Layer 4 of a small transformer language model trained on English Wikipedia (12 layers, counted from 0, width 64).
A neuron's activation on a vector x is GELU(weights . x + bias), where the dot is the dot product.

Input weights of the MLP neurons that the questions are about. A number n stands for n times 0.011.
n2 (bias -0.162): 21 33 9 -34 -20 -30 -8 32 20 -21 -60 2 23 10 -2 20 35 56 28 -28 9 -65 11 -31 52 12 5 -16 -44 1 -9 18 -12 23 41 -7 0 3 10 -56 -2 1 66 -3 32 -25 5 -3 -6 -31 -16 17 -1 -24 15 30 14 -12 13 -3 8 15 22 -22
n4 (bias -0.166): 3 5 -7 3 1 -30 -70 -43 18 -21 15 -12 -18 2 56 4 -39 -29 -20 20 2 -9 9 -44 18 29 -12 -2 -35 -4 7 2 37 18 -26 28 12 3 9 -49 -18 -42 -7 4 4 18 47 0 24 -19 -3 -19 -14 15 -5 -11 27 8 -21 2 -31 -26 15 -1
n22 (bias -0.280): 1 11 -29 -53 52 21 -28 -9 6 17 38 18 -1 -26 34 48 -29 14 19 -10 33 -15 -17 13 0 25 14 -3 -14 -12 25 41 37 -33 7 78 33 -20 25 -2 -14 24 -45 18 60 34 1 61 -6 21 49 -2 4 -22 -65 44 -3 74 17 -10 11 26 -33 45
n28 (bias -0.192): -2 1 -3 30 14 -22 1 -36 17 -21 3 -72 -35 54 -43 40 13 1 -39 -5 -13 -5 -20 0 -25 38 12 -33 -17 24 4 20 -31 -38 18 -12 -97 24 -8 -18 -3 -58 -12 -15 -6 -4 -16 -32 -14 -3 14 26 -55 -18 10 34 7 -19 -53 -32 -8 4 -20 -50
n31 (bias -0.221): 0 22 21 -19 3 21 -21 -1 12 3 20 39 -22 52 -10 -16 1 -25 19 -27 18 4 11 8 -15 0 -37 15 33 -25 46 19 -5 39 35 -6 -1 -40 0 6 17 7 -38 -13 11 -14 4 3 8 42 -25 -29 0 28 22 30 24 17 11 5 -14 1 1 45
n33 (bias -0.340): -38 -22 -32 -29 -22 17 -1 15 35 16 -12 -6 3 29 16 -10 -25 24 -10 -38 18 -5 11 -16 -11 59 21 -17 43 -62 19 50 -7 43 -13 -35 -38 -36 28 12 42 18 -10 -26 30 36 21 41 6 37 14 -36 12 17 43 13 -10 0 20 2 18 -2 -17 -31
n37 (bias -0.372): -54 40 -11 8 -8 -36 15 -19 5 38 4 -24 -72 68 -24 -8 -21 -11 11 30 -12 13 -1 38 -8 -33 -38 9 -1 -30 10 8 -64 -33 -1 -1 7 7 -10 17 2 2 -58 -4 -4 17 -57 -9 15 29 46 14 -32 -10 -39 1 -5 -12 -34 22 27 10 2 11
n50 (bias -0.231): 15 -43 55 21 27 -13 -8 -21 13 -20 28 -1 -25 25 2 32 24 -4 -9 -34 25 -20 -8 -26 -6 -1 14 21 -50 -22 38 28 -39 10 22 34 11 -50 -21 -24 -24 57 -12 -4 3 -20 -18 -16 -33 -10 34 -39 11 19 18 29 -11 27 -10 -44 -10 -13 -32 14
n52 (bias -0.321): -9 17 19 -7 -6 -12 2 13 45 -50 -15 6 22 25 -5 36 -31 16 -48 -61 -28 20 43 -22 14 -23 13 68 -15 8 22 -6 -33 22 -3 22 19 27 -8 4 -41 -19 10 21 -33 -25 26 -19 2 26 -26 40 9 31 -20 -48 26 26 -61 -49 45 -30 -57 -32
n70 (bias -0.251): -30 16 38 -2 -7 19 -59 -1 13 -11 -18 -1 -37 17 3 -22 -32 16 7 -31 7 9 30 50 2 12 -47 -7 -40 -32 -4 12 -36 -34 22 37 29 -18 -36 -61 -31 -15 -12 -1 26 7 7 -5 -24 -17 4 -23 43 5 -15 -12 -7 -3 -43 -30 -37 52 27 -1
n75 (bias -0.076): 1 -21 7 -29 14 -55 0 25 -18 11 67 -40 21 -4 -5 41 -8 31 19 22 24 16 -47 -12 -13 9 2 23 -11 6 -31 -17 4 31 35 -19 1 -19 -36 -30 -4 12 32 -38 22 8 36 -10 -19 -13 -17 19 -4 -24 10 -15 -33 25 -12 10 -2 18 20 6
n84 (bias -0.171): -2 -19 -23 -8 46 -21 2 22 -20 0 7 -48 -2 -10 13 5 38 54 -2 -19 4 2 46 -4 55 -17 -13 13 26 -20 49 -19 -41 18 -56 -8 47 -39 13 -33 -26 20 14 -16 -5 36 -2 10 71 -3 -5 16 7 44 -13 28 36 42 23 -7 10 -14 56 30
n92 (bias -0.275): -11 53 -16 8 7 -33 -35 25 41 -47 -20 32 -33 -81 28 46 -3 8 21 -5 4 48 48 -12 57 -16 42 -64 30 -48 -17 2 -59 22 45 -33 74 32 -36 -21 4 -29 52 -30 10 36 -15 -6 -11 -12 -2 36 -4 19 -35 -19 -44 47 -7 50 -13 -6 30 -30
n93 (bias -0.102): -32 41 -21 25 -9 -2 -24 14 25 -42 -2 -26 13 27 14 -18 6 59 -15 8 -15 1 4 28 16 -28 7 21 10 20 -30 25 -10 47 35 24 -19 -1 20 41 62 1 10 -32 24 0 -52 29 10 16 2 -11 4 0 51 -45 14 -15 -13 11 21 -21 -16 24
n105 (bias -0.180): -5 30 -3 37 -26 -16 22 12 6 27 -43 5 24 -3 34 60 6 4 8 40 14 -45 23 8 14 34 -14 27 -30 25 53 11 30 21 32 -39 -19 39 29 26 5 5 18 10 14 36 -23 17 45 42 34 61 -3 -24 -6 23 19 7 -7 23 -8 22 20 -27
n111 (bias -0.267): 4 39 -15 27 4 24 -11 -14 22 37 34 -15 7 36 26 -23 22 2 37 31 -49 4 18 21 6 -2 9 -21 -3 28 -30 4 -23 -9 -27 6 20 6 31 -18 10 10 -25 -18 -3 9 -4 25 -49 7 17 -8 -47 8 -40 43 7 24 22 4 -29 8 6 -13
n115 (bias -0.170): -4 48 -27 -46 39 -1 74 17 -20 12 13 16 -14 -18 -3 2 19 -25 -12 6 18 7 -1 -22 30 21 -23 13 11 -30 46 54 -3 18 18 -11 24 16 8 13 -30 -33 -1 5 46 13 -39 -16 -8 6 9 40 -29 -9 -18 39 -32 -41 -13 -10 -16 24 -10 25
n123 (bias -0.187): 13 36 37 21 -26 -13 -7 16 -2 -10 7 -7 -30 -8 0 -22 7 24 47 -32 -30 -18 -25 23 -41 -15 -47 32 -13 -49 21 38 0 34 18 -16 -6 -8 25 -28 -13 -21 8 -31 -28 10 -1 -10 2 28 19 7 8 -8 -25 -49 22 0 -14 22 13 13 -9 -2
n130 (bias -0.074): -14 -15 0 6 -7 6 -57 -4 24 34 56 -27 -25 6 -17 0 -50 -17 -13 -24 -14 -65 -41 -28 1 -4 -31 15 8 3 -58 -18 -2 -19 12 8 -12 -37 6 30 22 -3 -7 -4 -39 -34 -47 -43 -2 -15 7 23 15 -17 -63 -14 23 -12 -4 10 2 8 -44 -35
n131 (bias -0.169): -24 -5 -4 -8 -3 -7 -10 22 29 21 -28 5 11 -16 -31 -11 -28 7 -17 -39 6 -17 7 3 18 22 2 -25 9 20 -14 9 -39 -9 -40 -23 6 -41 -12 -28 -14 29 41 25 -24 -27 11 -20 57 -22 -2 19 46 -24 -1 -13 39 29 -6 21 -19 13 12 38
n143 (bias -0.164): 8 -7 -16 -22 -5 -10 17 -5 23 -1 -19 -2 -31 42 0 12 6 -1 -8 -17 3 -29 -3 -8 -29 70 -20 14 -50 -10 -15 -54 17 -29 -20 -19 31 -51 12 -30 10 7 -2 -2 28 19 -3 -36 -10 -6 -5 -1 0 18 -49 -21 19 -9 -24 -34 -28 -11 19 16
n150 (bias -0.250): 41 19 -9 -29 -18 -17 -29 10 30 -42 46 -20 -17 -17 48 -5 22 -10 20 -2 23 18 20 -3 -17 36 -14 11 -3 17 40 -28 -35 36 3 12 20 23 13 12 5 14 -61 -1 12 -1 -10 29 -8 -10 -25 1 -21 50 -9 -14 20 -23 -36 -39 3 -15 16 0
n155 (bias -0.154): 11 -49 12 -45 -9 20 0 -8 -10 -12 -21 27 15 16 27 28 -22 20 -25 -32 -17 -1 14 -21 -3 59 -18 17 -19 38 -17 32 8 41 -21 -31 0 -10 33 -30 -27 -31 3 7 -26 17 11 -10 25 -1 33 -13 34 2 -1 -32 45 -18 17 -20 28 -1 6 -6
n159 (bias -0.170): 28 8 -31 23 13 16 59 8 -28 23 -1 -16 -14 -8 5 15 -10 -22 -22 -5 -39 -1 10 -7 -35 -14 -10 13 -10 -18 21 18 3 5 -3 -44 27 30 -21 9 5 -2 -30 -26 7 27 -4 -2 -47 7 -4 26 -9 -23 -3 5 -18 -15 -22 2 1 12 -11 11
n171 (bias -0.148): 63 -37 26 -23 9 65 37 -63 30 17 2 16 5 -29 25 17 -15 23 15 -37 23 24 42 -41 15 -11 15 7 49 -31 22 27 18 -24 35 48 23 -39 -1 -13 16 51 3 -41 -22 -31 30 22 -48 -13 0 9 13 19 30 -19 2 13 11 -2 -34 1 26 -9
n203 (bias -0.263): 28 47 33 -11 9 -47 3 41 -21 -37 47 -9 -6 67 49 6 15 59 -5 -7 28 -26 19 -17 8 27 13 -4 -6 -14 12 9 -37 55 -35 65 8 -12 3 23 40 1 -18 19 34 -35 8 1 -9 -21 25 -3 -28 -6 -2 38 0 -31 23 -18 40 0 -1 38
n204 (bias -0.152): 9 -36 22 15 50 14 44 44 -24 23 40 -1 -43 20 12 21 -14 -9 13 0 30 22 38 30 13 -6 -7 -36 -6 -9 6 -1 -30 -34 19 -47 18 24 21 -7 -1 13 22 33 -16 -19 11 -30 -17 10 2 5 -23 -1 -8 2 30 -18 1 4 -19 -5 34 -1
n209 (bias -0.131): 28 -13 -9 7 -1 -23 -13 -2 5 22 -6 -5 -31 2 -17 -2 9 2 -34 -14 5 -9 -21 -7 3 -10 -18 -36 -13 30 -16 -4 -6 34 -25 -25 32 -9 -18 -48 23 19 -10 -23 -37 17 -45 5 -8 -48 -24 -18 0 -43 10 -8 -7 35 -62 -44 4 -15 10 -2
n210 (bias -0.232): 15 39 -19 6 34 18 20 -5 -29 11 26 8 -21 -1 -5 35 2 68 -12 -7 12 49 52 -8 14 -17 -2 18 53 -24 17 -9 -8 32 13 60 -5 -13 -13 -14 14 1 28 -19 4 -30 -26 23 -12 19 35 49 42 65 25 18 -23 -6 -28 8 -10 -76 0 23
n218 (bias -0.216): 22 7 26 -8 0 -5 49 8 60 0 43 44 10 27 -13 -33 17 22 26 16 18 -22 16 26 -5 7 3 -32 -16 23 -33 -30 -4 22 20 31 -7 18 33 -6 -10 6 -25 5 -21 12 -10 4 2 -6 -20 2 4 7 -24 44 6 27 6 -22 71 42 26 0
n225 (bias -0.116): -7 0 10 23 -12 -22 13 18 66 17 -11 -31 3 -27 35 5 -20 -11 0 6 -32 -33 59 -5 -3 32 -12 -1 44 16 11 1 17 6 -25 36 8 -21 -32 -11 -22 17 -9 -27 27 -44 4 23 31 12 19 -31 23 -38 6 11 9 4 35 1 -46 -7 -27 -31
n239 (bias -0.160): 31 3 23 22 -1 51 -12 -11 20 35 -3 5 -25 34 -44 -22 29 18 -3 51 -16 7 10 21 4 17 22 11 34 7 -19 6 22 21 39 -22 36 37 23 -32 0 19 5 -21 -1 3 -31 -8 0 7 0 18 -51 -3 8 7 -34 -42 9 5 -11 18 63 30

Each question shows a token from some text and the vector x that enters the MLP there. A number n stands for n times 0.051.

" Ar": 3 12 -29 -13 -41 3 -14 -30 -57 9 0 34 -2 -6 -21 -9 45 -31 16 -3 -5 13 3 -33 -10 -5 -16 -27 -4 60 17 -34 41 -12 -28 -2 22 34 -21 23 27 -26 3 17 44 3 -10 -19 -15 37 -7 -40 40 -7 21 4 10 -24 2 12 13 -4 -23 21
Which neuron lights up most? n159

" that": -15 19 -31 -5 0 13 -36 -40 -4 0 -16 26 -8 -1 -14 -2 21 -3 72 -2 20 -9 -29 -1 -8 -14 28 -6 -8 13 -4 -8 16 -32 -46 35 11 19 -32 7 15 -10 16 16 34 -35 7 -17 39 -8 -25 0 12 17 -31 6 -41 26 -12 8 12 7 10 -17
Which neuron lights up most? n22

"ration": -25 -19 -14 0 -14 -6 20 -36 -34 2 9 41 35 -20 12 -12 45 -7 -1 5 28 4 -29 22 21 -17 -12 -7 -29 8 74 -28 35 -2 -20 -21 -19 34 -23 11 -18 -2 3 -1 -5 -29 -20 -9 29 2 -53 -25 -4 -16 24 -14 -25 -4 16 61 18 -12 19 3
Which neuron lights up most? n105

"1": 1 -21 0 6 -33 3 -25 -24 -19 -2 6 7 14 32 -7 -10 85 -14 10 7 26 1 -24 19 -2 -12 -5 -20 -11 19 24 -64 30 -13 -23 4 -2 -17 -56 -7 -1 13 36 27 6 14 -1 -27 -4 49 -25 19 -33 18 6 -26 4 -18 -2 10 -2 -6 2 23
Which two neurons fire most, strongest first? n143, n239

" Stev": 1 -24 4 -15 -23 23 14 14 -34 -4 -5 11 -5 10 -8 -26 41 -30 1 19 -4 21 -63 -6 18 -3 4 5 -7 31 -7 7 53 18 -7 7 19 45 4 -10 -4 -15 14 13 31 -7 -15 -10 5 9 -17 -44 8 9 1 17 -30 -4 24 -5 19 -43 -41 -71
Which two neurons fire most, strongest first? n115, n155

"'s": -24 -42 30 11 -34 -11 -32 -19 -19 17 -3 37 18 -30 39 -11 54 12 48 10 -3 3 -7 26 -4 -8 12 -12 11 -10 22 -3 63 -26 -31 9 0 -16 11 -1 0 1 -14 33 26 -36 -17 -13 -2 22 -36 -20 -1 -16 -9 -34 -20 -13 26 29 -3 -15 -8 -5
Which neuron lights up most? n225

"\n": -8 -1 -4 24 7 -8 3 -18 -28 -30 -23 2 1 44 20 -23 8 23 48 -51 7 2 -18 -11 -21 -38 14 -20 5 4 -25 6 40 -25 -18 26 -3 1 -36 19 -23 -14 60 16 24 4 9 -31 26 -10 33 -11 -19 -9 3 24 -12 7 13 16 24 -10 1 -23
Which neuron lights up most? n2

"oci": -40 -3 14 23 -31 -4 22 -41 -28 18 9 -15 18 -3 5 -1 38 -3 -5 -13 -7 11 -50 -6 -13 -17 3 -20 14 22 45 -49 44 -21 -27 -6 -2 -14 -78 22 10 -14 6 53 9 -29 -13 10 -1 3 -7 25 21 10 29 25 -7 -17 39 19 -6 -22 -16 3
Which two neurons fire most, strongest first? n210, n225

"66": 18 -35 -3 10 -9 1 6 -21 -38 10 -12 28 8 10 -1 -8 43 -14 -4 -1 22 0 -15 37 16 2 23 -38 -10 -5 11 -55 25 -18 -66 16 24 12 -17 19 13 3 49 39 -8 -9 -3 -31 -19 35 -32 19 -26 -9 28 -9 -11 19 -34 22 -20 -10 -27 9
The three highest activations, in order: n204, n209, n143

" Ad": -34 -8 -51 -9 -33 22 22 -32 -5 13 8 5 6 -4 -17 1 65 -26 27 -10 9 8 -33 1 -14 -18 34 28 -9 24 11 -39 44 -11 -14 11 13 38 -12 16 -4 -34 2 27 2 3 -10 2 5 11 -12 -62 -6 -3 5 -17 2 -12 12 16 35 -21 -36 11
Which neuron lights up most? n93

" of K": -30 -1 -23 -4 2 12 -10 13 -37 -4 0 4 -41 7 -15 -21 58 25 21 14 24 48 -7 -13 -8 1 1 15 -6 30 12 -33 55 -33 -46 23 5 51 0 21 4 -8 24 26 19 9 -23 -8 -20 8 -42 -70 36 -13 -13 -11 -6 -2 -10 11 -3 -15 -26 -23
Which two neurons fire most, strongest first? n143, n93

" as an": -21 15 7 17 -6 -19 -21 -34 -7 -7 3 5 13 -9 35 -17 55 -4 43 -8 -15 -21 -28 25 -17 -27 15 -10 20 44 7 11 45 -41 -30 7 5 -16 -11 -15 35 7 -2 6 -1 -41 -6 -17 -23 3 4 -27 12 5 -8 -7 -15 1 61 28 -8 -26 19 -34
The most active neuron and its activation: n111, at about 4.7

" M": -27 -10 5 4 -23 3 0 -6 -57 -1 -17 1 -35 14 -2 -17 35 -9 26 3 9 26 -1 10 -26 -24 19 -14 -15 45 3 -34 57 14 -39 13 0 48 -22 15 1 3 11 28 -4 -5 -8 -3 -61 10 -42 -58 4 31 3 11 48 -13 19 23 15 -4 -19 -11
Which two neurons fire most, strongest first? n111, n204

" February ": 15 -3 -33 -27 4 -2 -19 -22 -14 -1 -15 19 26 19 2 -19 84 -12 -1 17 -5 31 -19 4 5 -31 -8 -17 -20 23 -24 4 21 -15 -8 10 21 19 -27 -17 6 3 47 37 4 -16 -11 -41 -6 40 -8 -29 -4 -27 52 -16 -10 -14 0 -5 23 1 -19 3
The most active neuron and its activation: n2, at about 2.3

" their": -12 -3 42 13 -24 -1 -42 -49 -21 3 -18 6 -22 -24 23 -12 35 3 45 -11 -28 1 -31 17 -14 0 7 1 20 4 24 21 50 -28 -29 15 5 -5 5 5 39 -14 15 12 -13 -36 -18 -1 41 6 -41 3 4 -26 -30 -3 -12 8 34 32 -7 -7 -23 4
The three highest activations, in order: n123, n130, n225

",": -20 -17 -26 -10 -5 -8 -19 -41 -9 -17 -9 29 18 -3 3 2 50 -1 64 -8 3 17 -3 13 -4 -25 22 2 -4 -9 5 -21 32 -34 -51 46 26 17 -64 0 -7 5 26 2 26 -26 -9 -18 5 28 -46 -2 7 -2 3 2 6 -25 11 31 20 17 21 -34
Which neuron lights up most? n92

" They": 5 -15 23 14 12 37 -16 -25 -33 -6 -33 3 -12 -14 -28 -7 -13 -49 41 -10 14 -4 -49 3 3 -1 46 -26 -9 24 0 22 19 -35 -49 26 2 16 -16 29 30 10 -3 10 10 -47 -8 -3 0 10 -17 -10 -14 4 1 -1 -25 10 24 34 41 -7 6 -29
The three highest activations, in order: n130, n22, n171

"025": -6 -2 -3 18 -19 -9 -3 -36 -42 -6 3 31 20 -4 22 -10 55 2 -13 10 27 30 -20 9 0 -18 0 -19 -35 -5 25 -19 35 -22 -22 -41 -16 16 -26 4 1 25 -3 35 -34 20 -21 -50 39 30 -12 -4 -8 -12 28 -16 -29 25 2 21 5 26 -39 11
Which neuron lights up most? n105

"port": -12 -20 8 -16 -9 5 -1 -21 -26 -7 13 22 20 7 38 -24 15 5 12 0 8 3 -47 -2 -19 10 -24 -8 -8 9 65 -40 25 -10 0 -5 1 51 1 -12 -19 8 15 -5 7 -16 -6 -4 61 20 -44 -15 -30 15 -11 21 -60 -25 27 50 -6 -14 -26 14
Which neuron lights up most? n115

" announced": 3 -9 -14 -2 -8 28 -13 -34 8 -18 20 28 0 14 21 -7 45 -14 33 14 29 -18 -36 9 -8 -12 -1 9 -12 -26 -16 -10 19 -30 1 -27 16 11 -21 30 -3 -7 29 49 10 -61 -6 -15 55 18 -21 -31 23 8 -27 -1 -69 15 1 11 -15 -15 -2 4
The most active neuron and its activation: n130, at about 1.3

"e": 2 -47 10 -3 -38 -19 29 -26 -43 -14 6 30 20 -2 -4 -15 40 12 -1 2 3 29 -28 -5 16 -17 -22 -11 -22 8 34 -47 29 23 -51 21 -10 -2 4 23 2 6 29 22 -10 -21 28 2 -20 21 -56 -14 -5 3 10 13 -10 3 20 61 9 -25 -3 -17
Which two neurons fire most, strongest first? n75, n84

" finished": 6 -13 16 22 4 6 -24 -5 -30 -11 2 37 2 -15 44 -16 40 13 26 17 14 -27 -15 18 3 3 -8 -11 0 -7 4 -1 20 -48 -4 -27 7 -2 -17 19 8 -4 39 52 13 -65 -5 -6 9 29 -24 -51 24 -22 -28 -21 -56 8 27 22 -40 3 -18 0
Which two neurons fire most, strongest first? n204, n225

"–": -31 -60 -32 8 -13 17 -19 19 -39 -3 -6 -2 9 -2 4 -3 64 -2 16 9 31 17 -42 10 -4 -42 -10 19 0 30 -2 1 -5 -14 -11 47 2 -10 -51 34 18 11 19 2 -1 13 -17 -31 36 24 -52 -19 8 1 38 -15 8 -8 -19 13 11 -11 -4 -4
Which neuron lights up most? n93

" Comp": -17 -17 13 -16 -2 5 4 -42 -53 -23 -1 -9 -4 -14 -13 3 61 -1 11 0 -9 2 -16 -6 -9 21 15 -39 -7 38 16 -41 17 -1 1 -21 -1 57 -12 8 17 -10 16 66 32 -34 -10 4 5 15 -16 -63 -6 12 5 7 11 -10 20 3 38 -41 -43 13
Which neuron lights up most? n28

" |": -8 -47 5 24 8 -29 -17 0 -11 -30 10 46 33 11 22 15 43 13 39 5 12 -19 -2 12 -32 -17 -25 -8 3 -11 7 -28 17 -23 -35 -5 8 -19 -31 9 3 7 -8 47 -6 10 -13 -3 4 31 -33 -31 -28 5 47 8 -6 -39 16 11 24 8 -41 -8
Which neuron lights up most? n203

"cl": -25 3 -9 -4 -18 18 20 -19 -33 -3 13 11 5 -3 -11 23 71 -18 -19 -11 3 7 -43 10 -16 1 -24 -20 -28 37 7 -52 30 -10 -7 -22 -33 47 -36 17 -25 -10 25 32 3 -4 9 17 9 20 -57 -4 -5 29 8 10 -7 8 12 42 16 -4 -54 18
The most active neuron and its activation: n28, at about 1.7

" Bl": -12 6 17 -18 -23 11 -10 -7 -60 24 -31 43 -18 6 1 5 29 -6 16 -6 6 6 -57 2 -2 8 -2 -12 -10 8 -8 -37 44 -9 -25 3 -4 69 -9 5 24 5 46 41 44 -12 0 -14 -18 -4 -54 -47 27 1 13 -3 11 -7 -7 20 21 -25 -11 -44
Which neuron lights up most? n2

"ish": 6 -43 2 32 -25 3 10 -15 -36 25 -7 19 45 -28 -8 -5 38 6 13 9 4 12 -39 4 -5 7 -26 17 -29 -6 48 -23 26 -30 -46 25 28 8 -7 12 0 -2 35 -4 21 -21 -29 -23 15 14 -59 -10 15 -7 16 -8 -32 2 16 59 -10 -33 -11 4
Which neuron lights up most? n105

"===": -2 -30 19 -6 -11 -9 -47 -2 12 -60 -17 47 20 -4 2 11 63 -43 29 -17 21 -9 -1 2 -9 19 22 -15 -4 37 3 -6 -6 -15 -2 16 29 9 -18 8 4 -7 -20 14 15 -17 -15 -29 1 4 3 21 8 -6 18 23 -31 -10 11 25 11 -39 9 -14
Which neuron lights up most? n92

"|": -14 -21 -19 16 13 12 -32 -8 -7 -28 -41 60 -9 37 14 -24 21 -21 61 -37 11 -6 -20 -11 -34 24 -19 -15 10 15 28 -26 35 5 -36 -11 6 5 -20 30 1 13 29 1 6 28 3 0 -1 2 -17 -8 2 -18 0 9 -15 1 2 7 15 7 -14 -23
The most active neuron and its activation: n33, at about 2.5

"gr": -38 7 -28 12 -27 -3 37 -38 -16 -2 25 5 27 5 6 -12 35 -13 -18 -3 14 15 -31 7 5 -23 -14 -23 13 27 38 -26 31 -29 -42 5 -13 29 -32 -7 6 3 18 25 2 -12 4 9 25 52 -49 -3 -35 17 -2 23 -25 -21 14 56 3 -16 -46 6
Which neuron lights up most? n115

"2": 7 -15 13 11 -34 -2 -25 -37 -22 -9 -5 10 12 26 -10 -23 64 -4 -2 10 17 4 -21 30 -21 -8 13 -19 -14 18 20 -54 35 -10 -18 3 1 -12 -54 -9 6 19 26 37 13 16 13 -31 -14 56 -30 17 -22 3 2 -21 11 -10 -13 23 -2 -16 9 25
Which neuron lights up most? n143

" ass": -42 -6 -2 -9 -1 9 13 -58 -9 -20 13 27 10 7 29 -13 48 -11 -6 10 20 11 -34 14 13 -5 0 -2 -12 25 -48 -17 37 -41 16 -24 -15 12 -25 25 16 5 29 25 -24 -42 9 -16 12 15 0 -6 13 12 -7 3 -3 -10 18 29 37 -46 -47 -2
Which neuron lights up most? n130

"22": 2 -17 -15 24 -27 18 16 -36 -36 -1 -20 53 29 -1 -3 -13 46 -4 0 -1 1 -4 -31 29 5 -24 17 -2 -34 -27 12 -34 14 -13 -32 -12 16 29 -27 25 28 20 15 24 -20 14 -3 -36 2 48 -39 33 -16 -30 25 -12 -28 18 -29 23 11 -1 -7 7
The most active neuron and its activation: n159, at about 3

"ing": 0 -43 -7 15 -22 6 6 -29 3 -12 -25 43 22 16 -3 -2 3 8 37 -4 -23 -1 -28 5 -1 6 8 27 -25 5 40 -37 29 -14 -44 26 -6 11 -3 34 -28 4 30 22 -6 -59 -23 1 11 9 -46 24 16 -10 1 -40 -8 29 15 37 19 -20 -6 -19
Which neuron lights up most? n52

" | K": -16 -1 -5 -3 6 -3 -22 26 -19 -14 -20 35 6 11 -5 -9 59 -2 24 17 36 16 -10 -16 -15 15 13 0 2 7 -24 -42 39 -8 -47 -1 12 20 -17 22 4 6 58 30 48 2 -13 -22 -20 3 -19 -59 -12 -23 4 -21 9 -12 27 -11 6 -2 -23 -57
Which neuron lights up most? n2

" in": -13 -19 -33 4 -8 19 -38 -51 -15 -34 28 23 12 0 6 -4 47 15 44 -6 4 -13 -21 7 10 -16 -8 13 -17 8 -1 -16 67 -28 -15 27 13 8 -21 19 9 -17 19 15 18 -24 4 -19 -19 23 -36 -26 29 0 32 -41 8 -30 -9 40 -6 2 7 3
Which two neurons fire most, strongest first? n93, n4

"str": 3 -4 -10 10 -26 -17 0 -31 -44 2 22 21 29 12 9 -5 31 -18 -20 -33 12 62 -36 -22 19 -7 -34 -14 35 15 19 -16 57 -42 8 -17 -2 27 -39 24 -18 24 3 18 14 7 -1 -6 0 10 -31 -1 -6 -11 -1 1 -5 -15 20 44 -3 5 -66 -14
Which neuron lights up most? n115

" June ": 13 2 -49 -21 8 23 -15 2 -17 -3 -20 3 -11 17 -11 -34 80 -3 19 -5 9 -3 -38 20 -3 7 -57 -3 -22 28 -12 -6 9 10 23 5 11 12 -17 18 -14 -12 26 17 15 -23 -17 -39 7 41 -13 0 3 -5 19 14 -40 -12 13 23 22 6 -16 -10
The three highest activations, in order: n115, n2, n239

"ason": -16 -40 33 10 -36 8 10 8 -41 -8 2 13 -7 20 -35 -27 55 9 35 4 5 15 -55 14 5 -5 -12 -14 -11 12 19 -33 -17 -23 -14 7 1 13 -32 -8 23 12 -12 36 -8 -16 -28 0 46 11 -46 13 7 9 -2 -18 -46 15 20 49 -5 20 -35 10
Which two neurons fire most, strongest first? n37, n131